Layer 5 of a small transformer language model trained on English Wikipedia (12 layers, counted from 0, width 96). Numbers have three digits each and are written without spaces.
Take only the direct path to the model's output, skipping the later layers: a vector added to the residual stream pushes a token's score in proportion to its dot product with that token's output vector.

Output vectors of the tokens that the questions are about. A number n stands for (n - 500) times 0.0027.
"ou": 506507699336635602653718486623257330507292481573588511447379457578456309626424550669237550467419531578611408609427619607635616517593765490591484462478443552506334583587512382340209563444684436520556608493394757461532448443578597524437396416485424310550604547511639405734468503604508552532
"ell": 603518732620531423536493324507536607546314485414490789484681542614336590596436636544490563474287734523578450403564504553784418713385572503583356475474678634690467479619700636362369706463543542634388513382373673521511589435454686368345466503409223598365566496425448428547500441362504490396
"ember": 674415633630600523457518471690405496241628494434358524318631470393277298522507540328612491653468824490388820346215422453981504725409432504567529690534591464343651684767438590401244543236545350631230425436404375706421469762780637516251341569520254537452500562481149637538432380578425751231
"ow": 602479485530565503396622313617376458257742574585722444357447380428521326736532503418678455533372464464618475456542570573450562430497545735783475614623587497555414436544439526331349355597696465672591706517514500500523412511395581440326335595331587300367646689518419463570496592348511486299
"ver": 372453539543308343621585574573565704275429555406660464510643736760174652585429534542390429446436564479612689639426319506381517431614417642559621605867427534340540452580500655497528423384358608536508648457578377594541591442554453684398374513566503589495631337273473474838557491455527739537
"==\n": 325384548691473422338608359637618489444639509526684432408703456677534556570175563632515772533469704503437701568425442583762489745533554682739391315683609670441406331546434282507434625362569440730226394492471482321436663589445532572392519628415537382515486404286471613452375376470352798278
"ame": 413521500342422576444827359810478442440920533440355346496664520485464656691190560351378665746332594466621511369517553557616516524516598529409402478392654617513396450608716325234316441315675598666437724487329445568565731343826380476198459344555625298306669481651329443506481500599509438481
"ad": 472605680533593420601520547424480511557480563646648588595427677651496264429459657398342470419429425561415378503448240413581411546556566328613527614540357528364439558674493305437321470526571530530493476618620414590403452502506588575397388542526461311363524576582424481500365390440554544398
"qu": 343293653500336453661483532489599759570548539448744496459530643610446521583372607553307529743351592384480415814485285641661466488538604567421581481661386291572744562492586352472331565430436577586562589457443300530649456462742548563387451343575636493579392285369407405599583406583520565402
"5": 526402458575388449377519640518534460342475583514398573373599412432434473464402572338571579656373625534372415439437395633454443479557469404532536450462566509424549382478440561544569498393577510448538447432574426523552480438495536427509637381298417520448671404589557500655491595594404452553
"ly": 643543711689553298500427527523562624488636559352485687622685489487401457746277373458532462345389472353562524294528613413354547460790193530350541439556520294557597532557535592386303436373706438483517521614270586380491602636346671719368617628347632668534353398500496346453357683568475674312
"ter": 401378571484217368401485446599453748484558665246561598549335403430336374730358473518594504647396828506640514491644407564615402393545573679400547328416547385563721795748375533380495324507649399722505428548625388451598629354682750477471461451335328508459514567397573291533473360260556627470
"ber": 448421688630397662464507728694307529425418502376430532536564435662476394611316408363706535387438592594549823478327390542546554431500580620596427517752420329451633611529500446483380749500606539535478486473351283700683531375492630873357424497420471372212531285432277417568399306370550420483
"ich": 530408755657359364434597449446678332331571460500464454280567659566458342550488665271465545511421646525470703517337612576495649638316686258750449325588595638428566375714541493590320595430406324543513384523378370833546631561595577491301574480516394417529541328484290517505358433516524366326
" were": 399437558588538480564621370833455611308688523312665301344558500538436441477265497453442559546468737478523617657336579511504598529521612541658427564440445458469451679556516422522370494617494602658340388409574539497644613637598656597477600402390564497320684337547305488429515516396321555340
"p": 477449562432460556263396645278463497497636539509602468577541500613531545661404458537456689358534472523497528702538457429410332472653619360458343556496455385574528550490524602403460565404397598737579378472608394586420677406551843691568396409544550503569433297516389359696607352516595534551
" was": 461324509645617409488554439788444513494566529572688355463480606625493438459286535515394497551506724401548668510352506538388457449479578384653510515524373409448443481521505360473401471597465534648311359458595548367611679583543570562503663470515550622321500459596342536454506498375414542445
" pl": 596382439500520445580505414456422621441595521507584377486559538640500417608292445505512472519548612468563665685544463589413425494538576578542559522651615548556376547508532549461280441476436368526281616295474509421498662529472610552527688513535512359364459517466419405480489567498364475354
"t": 405406436456275459620380478608510506538455646461474469567436468504344571704505400519669442477561520412543457410617543371378465417510680368500732336546457301605310575613520532229531398518542472673594371565571271531316770680442580422484320632537494531601384576486642525579333472578585530581
" ": 401547475476523456618437513474534617519462448550482573549319506449534570341542483600479454481594391514352521434430565581456399599496466496469453379466477422509451492527409528531544391411474495404534579445581389337425482654463495608610615536595489530526457569632569601422573459600349473664
"ound": 497473776458608545531676542364642503415471545336663396592545606614486661559361425445465519564432551573670371439509484538726603792351627342582419524463520513560548574670455363390334592337697462641292671474390500615692753249687774426346639517459525530616598487407544422823324659430545657376
":": 441416629527554340484684539355414224321527546491482569540631445582698710489453570539506627416522587630671486443522503381423474550310497658440693382560676353604689531487417463463456396449481531455525569356516615512548558560398406542537662297570460488524478565475421558496517393425410470583
"an": 389552601413615679462459598480571479375437422519497483578450407629412446602461781671434554457443449658595469277418518474589524405545399497379403630395401597522457553482407386597438548625397486767598593571530606552451500472523488588330465603500641554526503576380460515481406558584558497623
"mer": 429297652580322522397500565659533397538418562258379190531557389586463581642034475520483478636437467610483680423488281512770472344625593579435470444523500429447698450520484637576161670406375391609436490522427438586439679509395678810482382618359296356457497351386365367766374443403572434296
"\"": 745464384324483598406593461550690445422434515470537550608661471415509745634318583525520609500371614660610497576383581450538372619487437463703710431667678725506667349500424358378450471417515387397472472584376412422509710381627511688504372395231568465478462504557448572562496398344372545281
"-": 614555494475410428435693495541504489573459517633722643532443473361652516408504345555537460478637474517469685520491488517490430340508456608479633459468441450627628502442616468471559508367622517448533539375548439526626458268405354530514486621469697560496380401547521641593484651563448463568
"ts": 412344378437299284549414284895538525524552671388538367507537449550374440782355500450691547537692746471369511473572571219368515657600660443476852437655588586457519560605474416396576452431545492669297347520504342568477726608591665477274317604415471476561606478460601606644138423583568477436
"8": 574411460564419490330537549671636452319506606507421587348637397425376512432393595460565523597310611529440387414432277554392522439401487458460461436544560612484510443451446531551510425410591464544494488462535466633412469496523563491528601471388363479414576291542467484646447577535381431523
"%": 364474557553649345519511574553470565372475725294372526545587441491587391527204493396497571657415506453450414334396449594549531620542452640458543695550334684389583497512469280459505548471631605550246463470492272519548594575728719653487554317303541322372573364218520540806302437338432441202

Output weights of attention head 0. The head adds the sum of these rows, row i times number i of z. A number n stands for (n - 500) times 0.0017.
o0: 708545445434492571581346362430333287413348484451560301571604655460528726528465555461596552451256525571566549483322569455551552519496751385492455401648521464476612388448550651525490623460676489603512525715409399496457430565562397709594294803259491423434516354521440197131533396558592548686
o1: 559377554531358614372378555596275753486511681619446569562566542614568375369462422416216516527416602393288446537316535575623387561559446514442408536506270502427578315860649646275285491401282513585567703610542539632324618466395335550454638703603452504546464570465697432735559637544536663562
o2: 487511542589656374481592380541175350531537417654275573620683546382524364788278470378233587493486575286497601718395603458477433705420471318565489645490484548555798426426292464575577379531583513344533599537433401165536770436610557350527543463556347393726419549613646591531488564502490363491
o3: 502324536369528472529318682407580748700518722433324568390240711419580514554371337628264600395563607353535403263619347317457546808503311533244579458440431537309472403448371538634340451308486618666692552442625439650519539469551490313507205798324631386564418567604419391687568463596849579493
o4: 611816505345311414595546393513523461630477247422560377602258667543677578675676807799469383310515363342629405437497696362641361500457629583552424713365451623490413283543546464322417425540591541435374541672490589408550708197553333572286604271392395428281561700493634478498503594118415535331
o5: 596481554666347741502370349492372391572333664409476650484538500870567436373384499502471554357392548497485388661631457454582408612724721460463637431670412801499523331727407439544399590600328364485262496328510559523624581468548520497525281390339595626757602571563504661661585456578355572577
o6: 569380476453649462497288338406224545467561454537371411665366552568562486449554556366392568523543396516533499759528550436467604539521690485496234387402670484539241477667634412381432395530643598532491686430616407614506438639388504694546702508366565234716421580449620631431528698451278480387
o7: 634297504534580304420405457368725599314358490755660491464398506655320680259350813324549524563624551476477617505529563668571476554840541626590449579551659480660587407416562692426626745455475590560427428362531532684499418320403533447385484611286461478466377345651418578384425375409662500717
o8: 576662522510530587494600560411553408275695288463416482811579644434339710620417537497366369320539387576509524295794223516529609496620625561597795600490481459673546514378510524592446293301376494312479537713409504603504723539523386589692441466678485417363520338672701591381619322363561554633
o9: 492648457410335424577768661549539528546580579691473630470593584247384750416213458382536444346566509556424441599600570631500589393516540409563563529429414666505444423404692446462336639454455572439255503494536478540272618621486622511498480595524676368366425382316600575260319607501398616556
o10: 407414466432156609396499377507528440331523475353437478737536376415461522280632502748479538419365406498545318574739748695227442551413503431553456536677626263395733319772429423352431465587469623359554543510549508582708511284728283445494420426622498445544570510403587394302476599654387535368
o11: 513803291444542489611457335706369650626471476504508533465361592458652551503609598613552491477590559588335507403607661475457474202280768715830492523455688492508412384375452457499662496492315800571309550419482361553552319573256587662539546490499473576727222291693608392592601477583429415674
o12: 096601410365623540562510568460765624198720531465602533186521668569641472588476685520560361259429690529608611545382577535380626492696535360545557407514561716370702526509547662610562295430384447581520609555539368257525669631406665562297542760533568663549388525501622506782459430481434429376
o13: 379757600389448632544577402520524570565539441493673565238450449401565255525469452416455499497522413690412575315492518487497513222557462365309477504278566492374648431339404945259491605443329544352462620587514429543283423560491430436524511547408311294569530340383475299457632488448605516536
o14: 413426580387448334672722231500345644263571620500426414639500435529463498407424263542433495349473630618316394520532394429539272641613601610565507489344515325541337709681610518603550529408557511540250369346540263642392609334537467429550687411369528662418404515511600430687455643634261726525
o15: 458320529585750452227323448475547420469695430655570578502399566357487423513417476621538805637540640619627368551485315374448209200530680549501327349349489807700534565516249503357457359482451400537441615659575462752683502512537408642343298604512492475562511610325511606386421427466526448431
o16: 402623561597476553227666650569433495560546144513430702630476364646332610302434511468574603491458614511585308591546407465500481559522463495686294506696344472626591391412517553484407512562420575380673515403463422433620355562292467683398520576498393473408443439642690444580592602582537417449
o17: 322434803425258431666805441604633593314506369568377582401545428563680372622446489485591269552340548551537363240514522319750325616512530488388456669577481591571507482465408549255409396541584586583609419660523650625416322420503448612542302344239552525494534648187474391540708467510709672486
o18: 250697692680319589574598301574484433502573515738459480612436575426693317681520293458648401622622502559443341509497545382356452298356344382511292559653289545259507681383636524335603544487561696463397479463628399538631481626598495630693444503465497369526408556643367253460346587570710362262
o19: 526390470469538590628367597511545504518652465450443592344549589693508472675698526490356480463694429481288441522290460610525444600246422437708463577516510383464241752414423354516355496398709576386469277323484418200598616454359526411441512360368599398435466733675337497411645620608403577327
o20: 573414484377639642474594434644499422555788531811397483551471523558601792491464422599525609733480267274811657614416581530469375681696466469700603453303568486623598404454509543419434700446507557288384435581515541453466685369372549332457580447221598545554495567499429484475540330374113526495
o21: 540617283375720527386402618548607580513398499516443515686527430555426474381389395471570507456544661460304484343514607470591582613337306636393650483706405503620510347446350449583566553634439441574548394676552632519745349431265517415584970545482538601839769599367512504258660669385575557371
o22: 613514618473426478461882517384622619377598497552467427528695411701299465637541476590338437626448567482273351439578429541493629342395609364377554451578662444573536406523370479578350441245522680394325309535756596579256224413587377565260383554464447577496257620606541488690383308704292474524
o23: 518575615429401514638602532612375574408465464212477562558709245515576493326365362503357634475612569295446501312513775568521701531631551415510714579459499520564537377554379521356681386501419458623280540595607541688514590393521446240650501467627592169482627678607655348600470500536688715412
o24: 368550515390626583429423336698343677680569561545527313416615654571608825493311642469638649373510609314531433682353624317815320485386591659474682417510510709597519524694788440439697393458536447534526578431692525621604523440553304402758556607476558429742307465617586389513259327522288378447
o25: 635655529498401637394498420500612523617549719522309582443656499557591726380470547388291553408542504421508287418677585484386415650710512502585525653650486411538515532587447524620481471405518635578642512530490446442471527421526452303738260572589610382525476233605520419785487611403710623680
o26: 280117544506657602504494449502397685245718746612685555514382690424479530450586531428169409373523233507555266304441475570594563387579388458471422813338578461353531476357430535413338606716536513281513607482635381415813490446513623665449679509326794570448411366556515474618525495612415516636
o27: 437736463426580496349667632529406585489491797326499544574413594679457533809452559546619579640756365373364429474504550542499433255389527412507539445698494467642660379356442432397659590478681516620575736439567444649503744510408419616623547756269457420362575530457544473508654501409734379592
o28: 438640451486513348545544669506522534272318611468416477566435549665342480481790510350575313332454294438692428400672546450551643400237712472613610515628314449216543401659656338531473578665500501517670493609461751448362539451482468556557569386265496412679551488247481793330674249643585409387
o29: 325716509458333468435372633461470678440413575820533441420550401441343678448477539480289175561753677395678538579551411492682499492629326603520392428513520595337535356710383743326526484356646633397523584172595508514422786591433524659624420375551647403566751512287746575503728602617357469329
o30: 684546561366489356550553420590532596457462293459295570563384690564424392229386555561773572601543374676419721479689191613456442481448514417509528713439409818316511540526387622504467613459585591566456661751648611333370512658473378528476336355563566583584446437559544545587454373430837904610
o31: 556472522427340522501539406601441380565472440609713561465400686359547407641568368465544417334374408305575447602404378658534495395356649418532290527344442523452568282462511519256511588557593564657297636380693402214665466476265371240582771643348579468469783224654593383505594475637640534575

Each question shows a token from some text and the vector z that the head gathered there. A number n stands for (n - 500) times 0.0099.

"ot": 559456531433490445520437549549545602493592415515465469555504497583456560528467520558569495533549
Pushed up most: "ow"

"5": 432410532591426483519470575520405517427537522481447457563478513503452581464456491454496523539493
Pushed up most: "%"

"and": 557480511522495550599444544442466437587412481437669529497545593496498496507509653486340473499372
Which three tokens does it push up most, strongest first? "ly", "\"", "ound"

",": 438496426663104494340466479507359524525483660460499400537625435553570534399540615362248426458400
Pushed up most: "ember"

"se": 602479519484461367642481518456429543389436542392424441397567417541329452548571463531541372551550
Pushed up most: " "

" a": 476501610476553730415568418552441391518430517468507496390429669536375537492624482460489539539409
Which two tokens does it push up most, strongest first? "\"", "==\n"

"at": 390494419464593373416380413538486430568569609557481596496521401548491597541442467497530512466436
Pushed up most: "ter"

"ity": 581476484488548457473448507422482595422571499395541515530389366478385599531527330486488500581500
Pushed up most: "t"

"ch": 492508454512605353407503531650514559533657491460482686624470406436545485400472603549577637596692
Pushed up most: "ver"

" is": 417452623404584728390598453625453436566392496489561398357403651568264481452645480473505545522344
Which three tokens does it push up most, strongest first? "\"", "==\n", "ell"

"if": 457452417344532394428546553566474565528552575545456553536413283558531519379439469466517390526509
Pushed up most: "an"

"2": 511541479545307366432458510533377631436610532385641570533547507573518470335558645389409531453489
Pushed up most: "ly"

" |": 536431428438465569499618498536511508604534540530460473487385533323577511466498477480555496486526
Which two tokens does it push up most, strongest first? "ich", "ver"

"ound": 488520486335560440554522593401519490582278599449529484302603423466447419510496574411507436524267
Pushed up most: ":"

"1": 471514449468422514527537516534461528529515531530496391532459539409574496447513492521474484387464
Pushed up most: "p"

"l": 434531566541399447589529517393481571525428487382412410296588374524577493651568505534504479555628
Pushed up most: " "

"n": 555404517500518417517411464451490591478529384482540441551476422593389518518467511546586374436625
Pushed up most: "ow"

"w": 427581492600428510493537437521425530499382551450503574507524684266459384651472630579542571500528
Pushed up most: "qu"

"om": 511546493593583472472441607487524439462326605430460685495582545866450622532418543602563504492388
Pushed up most: "ound"

"ar": 504488498439634379528540474536532576403623456467498618554501342599377486297446436601594554554577
Which of these tokens does it push down most? "==\n"

"-": 463480591478463559579408488461406586495462443598490395394501633538421470518449517570447411509528
Pushed up most: " was"

"==": 454427491508514472517526561519511490503501487519462495518497505491512498542513486465512549519450
Which of these tokens does it push down most? "ber"

" ": 440497456591183472374545467528429567538547571421520415506551422527638545473518547425383453491471
Pushed up most: "ember"

"ic": 468482263304589325401687442569430571464689529472485592498293307550474425400399541423522396626494
Pushed up most: "an"

"B": 591339453423495430522393503526479676375635442535560506602455304567460506495385379587476401622631
Which of these tokens does it push down most? "ound"

"y": 604520563479327472538533533502498535590452452573491401463590440680452489530508598491525510487550
Which of these tokens does it push down most? "ame"

"en": 555516567667560606525340565506596402526356634495503604505576587516606476579477533470572434521439
Pushed up most: "ound"

" A": 636483434645449592365481503418399463426613383507451654458378448493539550421560389590551359707529
Pushed up most: "mer"

"st": 554561703448519477584519487560644429624474596456421227446461554407453575558422462437491463610465
Pushed up most: " pl"

"k": 537351399425529462537390485523491690372575463529578572605477306511484517486409348521485397644595
Pushed up most: "ber"

"19": 541508548417512515638481457503562432409464561514522380542536501467424460566474470498525525466556
Pushed up most: " pl"

"ut": 564534521628446605497513517552518469647455438629495532446442612470472490577532581549555589563484
Which two tokens does it push up most, strongest first? "ver", "\""

"le": 398450413374436345507444347414480522596532544365510529561579560613628508530173488547652503495548
Pushed up most: " were"

"es": 343436479398631541483528624530487588458509615449569600579540489512563529527502554418534577628488
Which of these tokens does it push down most? "ich"

" Un": 491687468499522620586472566333654534388513268582615379590282416628548449525564336434694412554584
Which of these tokens does it push down most? " were"

")": 491483470468490585573589452490507521522472524605477481535478575477438428505503532502487609518542
Which of these tokens does it push down most? "ly"

"s": 553727675563552655543371359484569435462448562528383543490539504337553536335639520593572438516490
Pushed up most: "ou"

"he": 341558455268398390498590273528530551612519604532502420306604726584478569785332719607578553295469
Which of these tokens does it push down most? "ad"

"art": 426577632532472492519402281393503382614494610657547657616455496409590466639485469397295611455419
Which two tokens does it push up most, strongest first? "ember", "ter"

"0": 536361479505514424539568477436585473375536436516483504603519520559459566487503526449497440484535
Which of these tokens does it push down most? "ver"